Layer 4 of a small transformer language model trained on English Wikipedia (11 layers, counted from 0, width 64).
Take only the direct path to the model's output, skipping the later layers: a vector added to the residual stream pushes a token's score in proportion to its dot product with that token's output vector.

Output vectors of the tokens that the questions are about. A number n stands for n times 0.0041.
"ennial": 232 -152 81 -292 -203 212 -32 6 115 -281 242 209 103 69 -8 104 42 -51 -262 -307 -6 268 -48 -65 229 -43 47 11 -138 240 -250 -120 171 -118 137 -116 20 -72 71 169 -69 -116 244 111 228 -341 76 254 -82 65 57 63 -109 -151 -6 105 -122 -127 -63 154 -65 -67 30 -284
"ploy": -281 -72 -91 -193 -100 62 -251 -16 -202 -149 74 -24 55 -223 259 74 27 166 2 -102 -34 324 -21 -142 230 370 -77 -333 -94 -157 -151 118 56 -160 207 20 101 324 -95 -70 82 117 -49 172 -110 64 -16 48 159 81 -10 80 -16 49 27 11 -191 -260 -49 130 82 106 -87 152
"ture": 174 -148 -73 -271 -132 -35 110 2 35 50 -149 -172 258 52 -112 152 26 -46 37 -165 168 22 -109 -163 185 -70 189 -151 66 6 -237 -175 -70 78 302 70 -34 -59 -13 175 91 -116 -101 -49 -154 -68 152 179 -200 -8 25 -89 100 86 150 -184 205 -335 223 289 -78 58 -17 68
"|": 49 -156 177 -129 91 112 171 99 -36 42 63 -147 146 -143 -255 -64 4 -208 -130 -170 95 -81 -184 141 -90 33 120 -43 79 -2 -211 50 52 171 -12 -103 107 49 91 85 20 205 5 72 82 -38 102 155 44 66 -74 -47 -18 -29 133 123 -130 146 -186 -48 -65 -147 -75 -161
" NRHP": 209 -158 -98 -178 -109 129 -13 -110 -76 48 -99 -190 72 25 108 378 39 345 -98 -111 69 315 -223 -341 190 115 -22 184 126 -150 -44 -99 45 -287 53 -260 -280 145 111 -80 -9 43 262 41 304 -193 29 -8 -182 -52 -52 62 -17 15 100 -134 54 -209 49 413 153 -47 -171 -129
" Ltd": -132 6 -190 28 -42 -59 51 -79 -30 29 -39 -67 30 -26 -93 263 6 123 92 -152 28 -3 11 -271 152 -80 -55 6 234 60 -94 -104 -246 -153 -62 -95 -40 230 141 55 -52 -3 251 126 7 108 -187 50 -167 -120 -54 324 -42 128 56 1 124 -75 -41 236 183 -67 -100 -118
"sphere": -12 -253 47 -149 76 253 160 -55 186 7 24 -20 26 16 141 66 23 -251 39 -50 -42 183 -299 -162 278 79 95 237 58 88 -132 -178 102 53 212 -258 93 -43 -96 145 -298 -102 210 -195 -219 -103 56 -33 -73 153 27 -84 -41 -30 -8 -316 7 -212 83 226 184 78 -101 106
"ly": -16 44 -55 -198 29 24 196 3 118 -201 -1 -61 -167 -173 -233 -67 1 117 -128 -16 -210 276 120 349 139 15 -17 144 -78 20 -32 72 -11 3 246 108 -178 -119 -41 -189 -102 -54 -230 -141 -127 82 106 88 63 104 220 -44 164 -357 100 10 -2 -220 75 57 89 245 75 -29
" =": 125 -127 43 336 169 -78 -81 196 99 213 0 88 170 -200 -124 74 18 124 -268 60 -231 18 -16 -11 -33 74 -78 79 -83 92 -122 -20 -36 194 30 75 126 -230 -91 241 -44 -183 231 21 297 -266 -216 200 -184 2 -44 72 185 -294 145 98 42 -236 69 -158 42 -123 -168 -301
"ful": -58 -281 11 87 56 -146 148 -64 -62 -200 109 -10 -142 -86 -71 186 13 153 -131 -104 -73 -44 -225 51 -83 28 93 -79 -66 -156 -235 60 218 -61 192 -75 -50 15 -118 -55 78 22 -7 -167 -69 158 42 270 -147 47 -110 227 -66 116 120 119 276 -61 70 54 -45 190 66 70
"ped": 238 32 71 -133 11 75 -116 -48 73 -113 -20 -274 -143 118 58 327 20 28 106 -134 -401 214 -171 -77 -39 0 129 62 44 -214 -190 -27 81 90 189 15 -202 124 115 -65 -17 -275 170 131 -179 49 101 120 50 -29 -64 -9 -58 -13 -131 75 78 132 109 109 -197 67 -106 34
"led": 98 85 -13 99 -29 -129 73 -44 -39 -279 7 -168 -6 -96 -87 190 7 -66 -30 -146 -367 298 54 139 -84 59 4 -148 128 -83 -121 80 -136 -20 326 4 -92 62 -63 70 -5 -289 -48 -40 -229 -54 99 226 97 18 72 0 33 -97 105 245 -66 89 -107 205 60 93 -72 125
"”": -336 -9 -10 81 -117 38 169 -354 -274 -167 122 -10 210 21 -2 -124 33 44 146 256 -9 89 -129 109 209 299 100 100 168 201 -112 -108 -105 16 91 -395 79 -77 143 -94 97 -2 -8 -110 -102 -285 88 -211 -196 18 -122 115 -196 88 -154 165 366 -194 -128 130 -65 185 69 163
"\n": 70 207 -16 -29 186 -56 -172 56 -36 76 -119 -62 17 -134 -256 -7 -16 12 -65 139 39 36 0 182 -123 244 -2 171 -9 285 -7 -81 -36 174 -221 -59 79 -131 20 10 102 136 -158 118 -75 -78 -79 185 -161 -141 -242 3 84 134 12 145 -128 6 -128 -145 107 -123 132 -75
" Olympics": -120 -227 -124 4 16 215 -59 37 -218 -51 98 174 339 98 185 183 25 -246 40 121 232 199 -135 86 116 -84 -129 -28 40 -1 -99 -146 -2 37 27 -34 0 59 -242 169 -317 74 -70 50 -110 -91 -29 140 -33 228 237 -74 -114 -55 -173 -219 235 -161 -5 197 -1 -221 -11 -32
").": -223 -35 113 74 7 44 318 -4 -53 139 -92 35 6 34 -61 11 9 -233 180 58 -292 128 -154 97 393 114 -38 27 133 121 -48 -130 -151 -177 104 -121 121 -68 -72 57 224 3 -144 -42 183 -98 -11 -130 19 57 14 242 -328 245 -4 -58 -2 -114 -119 -75 -254 144 -83 -40
" footballer": 1 -213 -24 156 -203 -161 -245 -43 -166 164 -139 230 101 71 -79 76 11 160 -122 -22 -86 132 10 122 23 93 -108 -63 137 159 -56 178 -181 -53 216 -98 -131 -94 47 61 -222 -286 -123 89 -18 5 91 106 -136 392 60 112 -44 37 169 -160 189 28 207 -11 10 -201 -89 -65
"disambiguation": 260 -235 -198 -260 -49 82 -155 -340 -19 -7 122 202 200 -17 -28 105 29 150 -123 100 89 70 -109 -149 -65 201 -38 -72 93 191 -153 -31 44 -133 245 -376 163 -105 185 179 -157 -145 -12 77 101 -265 -123 132 24 365 -52 281 84 99 -75 -214 15 -11 69 89 -85 -113 -228 95
"matic": -291 -177 -177 96 -221 126 -155 -99 -72 -60 113 -7 -57 -59 0 319 4 -183 192 4 -59 213 44 -159 154 127 129 -69 -103 -135 -159 -75 53 172 204 -84 80 74 139 214 -245 -55 164 -93 9 -188 30 51 -85 142 -224 -193 16 108 151 -22 55 51 185 224 -171 -32 -44 107
"season": 1 -389 -199 41 -62 191 104 37 -103 120 34 72 312 30 168 14 23 64 12 102 164 -69 -15 10 5 1 157 -43 -85 91 -186 124 -143 -259 144 -122 69 66 -52 31 -169 15 -223 -124 -4 60 -82 217 -75 233 -98 -34 -71 -120 81 -206 -105 37 154 418 76 -224 -112 -106
" Location": 28 144 -324 -43 -2 45 -168 154 -42 -61 -220 204 220 37 -128 34 11 416 -28 50 85 78 -91 -41 41 221 -82 164 59 6 -49 -108 -143 52 31 -189 75 124 -77 119 11 93 180 11 -196 -333 -199 -63 -153 6 -51 -35 -96 17 -79 -49 154 -153 85 159 151 68 -167 39
"went": 5 -84 -5 74 -81 132 126 -25 -136 -34 320 -14 204 -8 262 128 4 -46 -260 -139 -189 321 -354 -246 115 130 -88 -58 283 -184 -192 390 37 -53 90 -102 -216 -20 140 -34 161 -105 -193 -69 -62 -62 -53 143 14 303 -95 118 24 -412 -269 -4 -21 136 -139 290 76 157 -58 -74
"Filmography": 21 -193 -129 -242 26 -163 148 -227 -296 132 -3 297 360 136 151 46 40 -136 -52 -64 -26 233 -269 11 -4 31 -22 58 -25 58 -225 -188 7 83 95 -254 126 97 52 -198 -115 70 0 127 61 -48 73 10 99 132 -5 103 -96 92 39 -160 299 -144 0 474 76 -207 -187 -185
"b": -212 21 -63 123 -73 131 2 -17 28 2 48 -53 -45 -133 13 -161 3 -36 113 -43 -12 -9 -25 -12 -127 -4 -88 285 29 -96 -134 23 -54 -46 116 111 137 14 -119 14 159 -113 126 -60 49 176 21 153 45 5 -63 12 -30 -1 -244 222 -191 -2 208 -50 -76 98 11 -103
" Released": 71 186 -66 -345 28 120 -105 -204 -147 -98 -29 -122 319 -204 109 296 20 209 11 -89 -202 156 -139 -159 20 -9 55 140 111 -134 -60 -163 -245 -31 57 -169 64 222 -17 19 -181 -10 117 49 -76 -100 91 158 -82 92 -14 342 88 32 164 66 95 -165 -121 151 54 -52 -256 82
" of": 126 122 55 166 171 -18 61 76 145 13 -117 99 -123 -226 -109 -25 -12 25 6 19 -184 -85 44 79 15 -4 66 -112 -80 -57 82 -273 64 -25 -26 -39 30 -95 -163 -25 -4 -45 -46 -207 187 102 189 137 3 0 -180 -87 39 3 109 -178 229 105 -152 135 -83 17 141 -79
"child": 201 68 -244 104 -175 132 -162 -214 -336 -75 56 169 297 47 -38 -187 17 -203 134 -39 -100 -25 78 27 1 230 -51 -108 22 -92 -254 326 -53 -190 193 -159 -4 -32 -93 34 -111 -111 -9 41 -71 77 149 106 34 -67 85 250 -113 147 12 8 43 73 106 186 -102 97 -32 -99
"ologie": -118 -132 151 71 93 -8 -8 -305 -127 -34 281 -177 43 -69 170 229 33 -19 -27 -140 247 99 -58 -149 270 -15 -30 -120 -21 88 -241 -135 59 86 246 -127 52 35 278 277 -295 -177 13 51 146 -193 -80 -3 -186 127 -44 -18 85 74 -208 -186 273 -205 -13 172 156 -82 -34 -121
" Al": -18 171 117 -32 43 -51 -172 51 33 -162 -40 65 78 -16 12 36 -8 -99 -184 -98 -47 32 -34 30 22 2 27 45 96 13 52 -53 249 -17 -50 76 -33 69 30 22 78 31 42 -4 98 -13 19 -118 -49 36 -18 -29 -101 -7 16 -99 113 156 -175 -94 -80 -151 13 78
"ol": 19 161 133 105 -147 -45 -60 -70 221 -2 73 -43 -45 -5 17 5 2 -95 -36 27 100 -69 47 -206 -61 -194 120 -71 117 41 -123 -50 4 -122 65 94 90 103 131 -116 79 -34 93 -91 64 -72 -122 194 -125 176 81 -220 -338 91 -54 -69 90 -101 -62 26 203 43 71 -36

Each question shows what one neuron of this layer's MLP adds at an activation of 1. A number n stands for n times 0.0051.

n219: -115 -82 -169 7 -85 54 47 -38 -114 -224 77 115 114 167 12 94 159 -57 72 106 63 236 -68 -38 -147 -32 125 -47 -38 -100 141 138 -100 -6 -182 -226 -2 60 235 -78 56 -60 -113 -194 -4 -207 -34 228 -73 -165 256 37 -136 31 -4 217 -46 -195 95 100 -88 -93 -12 -113
Which of these tokens does it push up most? "”"

n173: -52 109 -61 76 54 11 23 91 -80 -16 63 21 26 -191 -191 -92 178 -9 -85 -42 34 -9 153 -103 112 -88 -136 90 -13 74 13 -1 -123 -125 45 -63 -136 -84 -85 24 61 -32 75 -163 120 28 -109 113 73 -4 99 -37 122 -7 -9 68 63 -70 -54 35 -77 15 -122 -110
Which of these tokens does it push down most? "ped"

n87: 157 -33 37 -1 -96 83 -27 3 72 -41 30 101 29 -166 5 -13 100 43 -74 90 107 -103 -4 -188 -208 -73 40 25 -13 -33 44 -131 5 -89 129 39 -19 -117 119 63 -7 0 -153 -55 49 -16 0 -74 85 82 45 -6 -201 110 -52 -153 -43 94 100 -93 -32 -17 -56 -9
Which of these tokens does it push up most? "disambiguation"

n141: -123 110 -108 -108 34 69 -165 -227 90 -10 -71 -165 -158 -105 93 7 16 -22 -30 124 177 85 28 45 -128 -146 -7 -128 -33 -28 92 -43 -161 -42 65 271 140 -207 84 -102 157 41 110 47 -20 -160 -6 -72 25 -35 -3 118 19 115 -192 69 39 -13 21 -66 -5 387 301 -117
Which of these tokens does it push down most? "season"

n93: 19 -172 -64 110 -33 -78 -103 6 -10 -17 76 29 104 -135 -95 -176 -128 10 80 -136 -13 134 168 -40 -86 -57 -28 -114 44 127 60 -21 63 -116 45 138 0 -77 139 85 220 -40 47 76 74 -107 -23 20 2 -92 -75 -68 -14 91 55 77 -38 59 28 93 2 -47 -2 61
Which of these tokens does it push down most? "sphere"

n143: 3 -48 121 10 -71 -69 31 119 -98 9 -67 -63 50 38 1 24 59 50 -130 147 -2 -5 10 24 -59 3 -42 -17 30 -133 -137 -197 -6 -23 81 -76 -12 82 71 -10 19 38 -137 95 50 12 12 -96 24 44 35 -17 -20 86 139 -56 -123 149 25 -71 -153 -31 29 -76
Which of these tokens does it push up most? "|"

n160: 127 83 54 20 -58 -81 -193 109 65 -2 -18 -41 68 -27 171 -161 -85 21 -85 -164 -43 -88 74 -76 -24 12 136 38 -34 139 -102 -170 -64 57 64 -20 -7 28 84 10 24 25 20 15 9 -103 -4 1 15 -56 182 -82 -60 -23 -37 -109 -109 -58 18 127 13 3 87 -113
Which three tokens does it push up most, strongest first? "ennial", "ol", "ture"

n97: -1 77 23 -52 -56 27 -18 15 54 -9 -58 52 -11 46 14 -29 -139 -135 33 8 -60 -15 -41 -51 46 -22 54 55 -75 37 21 -9 128 -81 62 -58 -59 100 3 76 -9 -51 76 48 -37 -68 -157 -62 -27 12 27 122 -99 -78 40 29 -13 -15 11 68 42 25 86 -70
Which two tokens does it push up most, strongest first? "ennial", "sphere"

n216: -77 183 71 27 71 35 -113 -75 -111 -10 -45 178 -94 150 23 -173 -60 103 69 -44 -38 3 49 25 30 -10 14 45 18 28 44 -59 98 -24 -87 14 12 -2 137 -19 8 47 -28 220 96 9 -48 -106 -16 19 -32 -18 34 -15 21 71 22 66 -186 169 -135 -95 -151 -56
Which of these tokens does it push down most? "ture"

n103: 10 -134 -61 37 -16 -6 -107 -42 116 -58 -91 14 75 127 -72 -59 127 66 -8 83 153 90 18 -2 26 -13 39 15 100 -94 -39 19 -32 9 -26 -82 -15 63 -53 -42 -40 -33 -91 -99 27 65 -7 -20 26 57 -110 22 -149 33 -34 -83 -152 102 164 86 -17 -31 90 -21
Which of these tokens does it push up most? "season"

n199: -105 -94 155 109 -20 -6 0 64 17 -259 -29 -151 -18 66 -140 -33 -228 74 93 181 133 58 -55 -11 -175 -153 -46 132 -165 -70 -97 26 159 -103 18 -92 -186 -3 -4 72 138 -41 -27 -119 0 130 66 121 7 6 61 -94 25 21 -155 145 60 30 -29 73 1 47 -124 96
Which of these tokens does it push down most? "Filmography"

n111: 55 176 126 -143 -175 101 -85 -147 116 117 72 94 53 -14 103 -179 75 -153 146 60 82 -59 64 205 -77 15 -53 0 -28 -97 -39 -15 111 -38 -74 15 80 -200 -301 64 -73 -8 -74 -13 1 -133 128 -60 21 50 156 -203 83 136 -102 -143 -15 -60 -85 167 34 -145 127 -39
Which of these tokens does it push down most? " Ltd"

n190: -24 16 -8 13 -127 50 6 -24 54 23 26 8 22 -82 61 49 76 -97 -37 -14 21 8 57 -112 83 -95 -56 73 21 -74 -61 116 72 -34 77 137 -257 -36 140 -53 8 -59 -1 -208 51 35 -33 -86 34 -133 118 -28 39 33 114 -63 75 -65 68 -76 67 36 170 -45
Which of these tokens does it push up most? "ly"

n73: -69 -15 61 3 44 102 38 43 -34 48 -16 -13 -86 -31 -99 63 -11 -54 130 13 1 47 4 -9 43 70 143 -60 -21 34 60 63 50 92 -29 -49 11 63 -21 33 -18 -30 -8 -145 2 -64 9 11 57 0 -202 -55 61 -20 -124 29 60 223 17 -75 -132 16 107 -10
Which of these tokens does it push up most? "matic"

n153: 133 -13 154 104 -66 108 -126 105 -137 91 -151 20 -46 72 23 61 35 159 0 1 -79 -17 188 32 -119 -38 -62 54 136 53 231 143 83 -20 27 -333 29 -24 -118 -58 -108 -23 -65 165 -100 8 73 -79 -52 136 29 -239 105 15 151 -49 14 -193 106 -10 11 -129 118 127
Which of these tokens does it push up most? " footballer"

n65: -14 2 15 89 -55 20 -78 64 71 -59 -48 -104 58 -26 96 -15 -19 51 1 100 -22 -47 -35 -113 -39 18 69 38 -169 -57 -120 92 -72 -28 -78 -41 60 100 198 -65 1 -47 47 -13 48 -221 5 -122 82 38 34 63 114 -123 39 -7 69 -56 20 77 2 69 132 -189
Which of these tokens does it push down most? ")."

n127: 132 290 -65 23 58 -18 24 48 -34 68 40 -29 -126 -86 104 -160 -38 -165 -156 71 -50 52 -11 59 -155 -30 -141 -67 -30 -19 38 23 -9 -163 -159 -30 111 60 137 -82 3 22 6 -12 -65 91 18 -124 -41 -114 -76 -63 -45 -20 98 -13 -23 19 92 -88 153 -158 165 135
Which of these tokens does it push up most? "\n"

n125: 2 -17 -154 63 -57 10 -33 143 5 62 -162 173 113 69 27 102 121 -164 34 14 39 -6 -28 85 -60 25 30 43 -9 71 88 -113 112 3 -134 105 14 -63 -3 37 -6 -75 69 -254 58 -68 -59 21 119 47 42 -44 55 -51 -315 14 -2 -104 76 69 -50 22 24 24
Which of these tokens does it push up most? " Olympics"

n251: 7 134 42 -162 0 -35 -39 -29 113 84 28 -79 -22 -105 -69 45 120 101 15 12 -100 10 -95 122 54 19 111 74 -61 157 188 -75 -35 98 -15 -149 138 112 -53 -49 -61 53 47 195 55 44 -39 -15 -59 -101 40 9 -58 24 35 -66 96 -20 -118 -23 -186 33 -93 74
Which of these tokens does it push up most? " Released"

n255: 127 58 -4 -29 -65 16 -44 19 -45 8 85 80 96 -24 53 -14 -172 -17 6 -30 48 -48 76 42 -93 -18 -14 52 -45 0 52 -21 -108 -42 37 -80 18 -14 -146 33 -1 41 -108 77 99 -52 25 39 -103 -130 161 96 -157 -78 -133 94 53 83 -13 101 -70 -9 101 -129
Which three tokens does it push up most, strongest first? "child", "ennial", " Olympics"

n18: -138 -10 -35 -43 -57 73 -70 77 11 80 -61 -38 66 -6 43 101 81 117 42 96 -6 -64 -139 30 -28 16 15 18 93 -121 -56 -1 -40 -15 97 6 7 157 -22 -45 49 167 -165 -45 12 91 96 -144 47 35 32 40 27 -43 35 -99 57 67 224 114 7 19 -150 -25
Which of these tokens does it push up most? "season"

n171: -38 -183 93 18 -64 -103 -102 96 132 25 -182 50 67 179 -184 -37 -44 -195 -48 -37 -26 83 31 -45 38 -164 24 -44 0 157 31 78 -159 -18 -178 -8 -122 99 6 -163 -31 -74 -90 65 -94 12 14 57 -107 13 -6 125 114 73 85 -117 77 140 137 -168 66 70 -148 -27
Which of these tokens does it push up most? " footballer"

n223: 31 260 50 -227 -61 114 151 -24 -165 154 -102 -18 -81 26 -61 -27 162 -23 -33 154 -145 -3 -18 -27 158 -74 82 -22 25 -107 105 -160 -100 -24 161 17 -137 -41 -90 -121 298 80 -76 97 33 184 51 55 262 -36 -13 -89 -116 101 -56 14 28 -81 158 -88 -198 -9 -323 -14
Which two tokens does it push up most, strongest first? ").", "ped"

n202: -217 -8 38 -89 13 48 83 27 62 43 -32 113 181 -106 33 -17 -141 -53 166 123 -41 71 169 -9 55 -80 -191 37 -145 -178 184 17 -86 -73 -117 -58 115 -64 -51 32 36 97 -67 69 24 -178 -54 133 30 76 -3 -40 -152 59 106 152 -102 56 -82 41 -22 -40 87 -39
Which two tokens does it push up most, strongest first? ").", " Olympics"

n29: -29 64 99 88 43 -1 29 36 37 18 80 -63 -58 37 32 -45 -277 52 -26 0 28 -149 46 -19 -117 -78 -41 50 -34 -1 137 10 -2 13 -28 -66 -82 182 -34 -82 -35 24 -11 149 -15 12 158 -89 -49 -64 43 -15 -79 -4 85 95 0 -2 93 -43 -195 46 71 -31
Which of these tokens does it push down most? "disambiguation"

n187: -228 71 138 31 38 37 -53 105 -3 7 -54 -119 99 96 69 51 203 71 16 -40 16 -4 -78 10 103 26 -35 -97 -161 -52 -92 -68 -39 -35 113 112 -1 104 -3 -139 41 35 -28 -45 46 17 92 -236 -1 30 30 145 -126 2 -163 -33 18 -27 -7 -1 0 -37 -2 54
Which three tokens does it push up most, strongest first? "ploy", ").", "”"

n248: -126 130 -44 -69 3 138 -112 139 93 -206 -97 172 -93 68 11 183 145 -21 -105 -19 137 -141 16 212 46 50 -115 120 47 239 -105 -68 7 221 -11 -293 186 -112 52 31 -79 -46 80 -68 34 -158 -175 52 -245 -252 122 -9 -43 -168 -156 33 -42 31 101 96 202 -88 -61 -79
Which two tokens does it push up most, strongest first? " Location", "ennial"

n61: -198 -87 -87 7 49 -49 91 9 -13 -119 65 255 -84 152 -4 -33 127 -168 -71 23 -72 106 -210 -79 -135 -73 130 -188 0 112 -78 -11 -78 -121 53 2 -266 319 -105 -21 157 104 -34 -184 -181 -24 122 -67 -59 -39 18 -59 -53 203 13 20 235 2 112 -71 -44 -22 -301 273
Which of these tokens does it push down most? " ="

n152: 80 -11 -32 0 7 -52 -25 -6 70 -236 184 54 -66 120 -21 -110 132 -11 28 52 5 -102 -33 59 81 53 -46 -24 167 26 92 24 150 -41 -40 29 -117 -43 -104 -21 -73 167 -133 69 27 -29 -19 25 -98 -39 -3 -104 37 29 -139 -83 4 83 42 51 70 -99 -15 -52
Which of these tokens does it push up most? " Olympics"

n36: 22 101 -2 -10 28 29 -7 42 -56 5 -70 -102 -21 -157 -36 91 121 72 -53 -114 25 -31 -145 100 6 78 -144 118 -5 -55 -33 -53 38 -35 54 50 54 97 36 -175 -74 83 -19 9 95 102 111 -155 -65 -38 233 -94 7 -117 119 -50 -45 25 -6 22 48 134 70 -5
Which two tokens does it push up most, strongest first? "ly", " NRHP"

n191: 172 99 -82 110 70 -21 -97 7 36 114 -21 23 -116 60 83 15 -52 -98 13 -31 -32 -69 2 -31 71 5 34 -14 183 6 -106 107 -10 -14 3 29 -13 -29 -35 -8 -77 65 -78 -138 -26 54 204 31 -61 140 67 23 -69 69 -164 18 -90 12 24 -49 7 -22 -66 -178
Which of these tokens does it push up most? "child"

n74: -11 -110 -40 -18 -37 -39 -121 59 52 46 -39 -126 -8 -70 -75 -20 -94 20 -1 65 -26 132 67 45 -11 128 29 -70 -46 -66 -48 78 12 -80 68 -32 66 -6 17 -45 2 51 113 -100 -37 -128 70 -48 28 121 -101 154 -18 -72 100 18 0 173 -158 -55 124 34 -1 -38
Which two tokens does it push up most, strongest first? "ploy", "led"

n161: 190 203 -76 144 -85 -156 -35 -118 64 -123 -183 -137 28 -31 -75 184 14 171 -130 -86 -78 85 120 108 -74 48 57 -147 -63 96 -50 217 -159 -205 155 27 -169 -39 17 162 106 -21 106 125 -89 -87 -69 -33 92 196 -198 -66 -79 -166 86 91 -68 -66 -16 15 -19 127 -272 63
Which of these tokens does it push up most? "led"

n80: -57 -134 203 -23 -11 45 155 36 120 -33 89 36 -55 -1 -21 -36 201 20 -79 -39 72 35 -78 -41 -2 -4 154 64 92 -19 -92 -168 -83 108 25 -142 42 63 -81 1 74 26 -60 1 16 -146 72 49 -3 -68 -126 -8 56 33 164 142 30 6 -112 -140 -43 -143 64 -166
Which two tokens does it push up most, strongest first? "|", "ennial"

n212: -29 42 0 -78 85 -4 25 71 94 49 73 -13 65 -60 -18 69 -269 -77 -38 56 143 12 -36 64 89 104 -133 -25 -63 20 3 211 -52 -176 -155 18 -16 132 24 45 -200 195 49 -49 142 66 47 -101 3 -81 216 28 -169 52 -56 -46 -129 27 35 55 -10 -270 -159 63
Which two tokens does it push up most, strongest first? " Olympics", "season"

n234: 67 26 -32 -58 -8 -54 -42 -13 47 -12 79 -26 49 -21 -116 7 -27 -77 27 -70 -101 87 10 -9 97 -11 -62 38 120 109 -10 21 -28 90 -133 -61 -10 -44 -29 -74 1 -7 -133 -46 133 -3 64 -130 -7 -23 137 -33 122 -188 10 -90 7 -37 3 12 -26 3 107 67
Which of these tokens does it push down most? "ful"

n114: 173 -111 -43 3 -23 73 -140 -169 64 -147 108 53 19 -52 90 -62 -129 10 25 -113 -104 30 -44 90 -24 34 156 -102 76 -118 188 177 -16 -133 11 -56 130 39 -89 71 17 30 -108 -139 88 68 173 -41 -27 -48 56 103 -80 15 93 48 182 -90 -131 -53 95 -85 -26 -40
Which of these tokens does it push up most? "child"

n205: 180 -95 -17 68 -85 -215 23 94 75 11 55 -100 54 47 -146 183 -226 -74 -114 -117 -36 67 9 45 51 -199 21 -38 194 17 60 98 122 -16 5 -90 -215 -11 22 188 -62 131 52 33 -25 1 45 -241 -57 67 73 73 -13 -21 -5 5 71 33 -136 -147 -6 101 -232 -27
Which of these tokens does it push down most? "b"

n154: 137 110 -175 -23 206 -125 82 22 -59 120 -25 -124 76 -8 -25 -249 -74 49 111 -119 -55 -108 48 0 -48 -32 -4 -10 95 -13 -25 41 -29 97 -104 15 -35 -62 2 120 -185 -34 159 -123 67 67 167 -78 7 69 -112 -27 -95 -24 83 -61 -93 23 -88 -2 -4 -57 11 139
Which two tokens does it push up most, strongest first? " of", "|"

n250: 231 96 73 16 81 -63 -129 44 -8 59 45 -48 17 124 -2 -53 -81 -43 12 -41 40 -49 -11 -29 74 -45 42 74 -34 149 20 -81 9 135 -34 -81 53 -32 18 -77 6 -70 -105 -115 -79 95 32 21 -36 -14 -59 26 -68 76 77 -3 -60 45 -8 -9 28 -23 192 1
Which of these tokens does it push up most? "\n"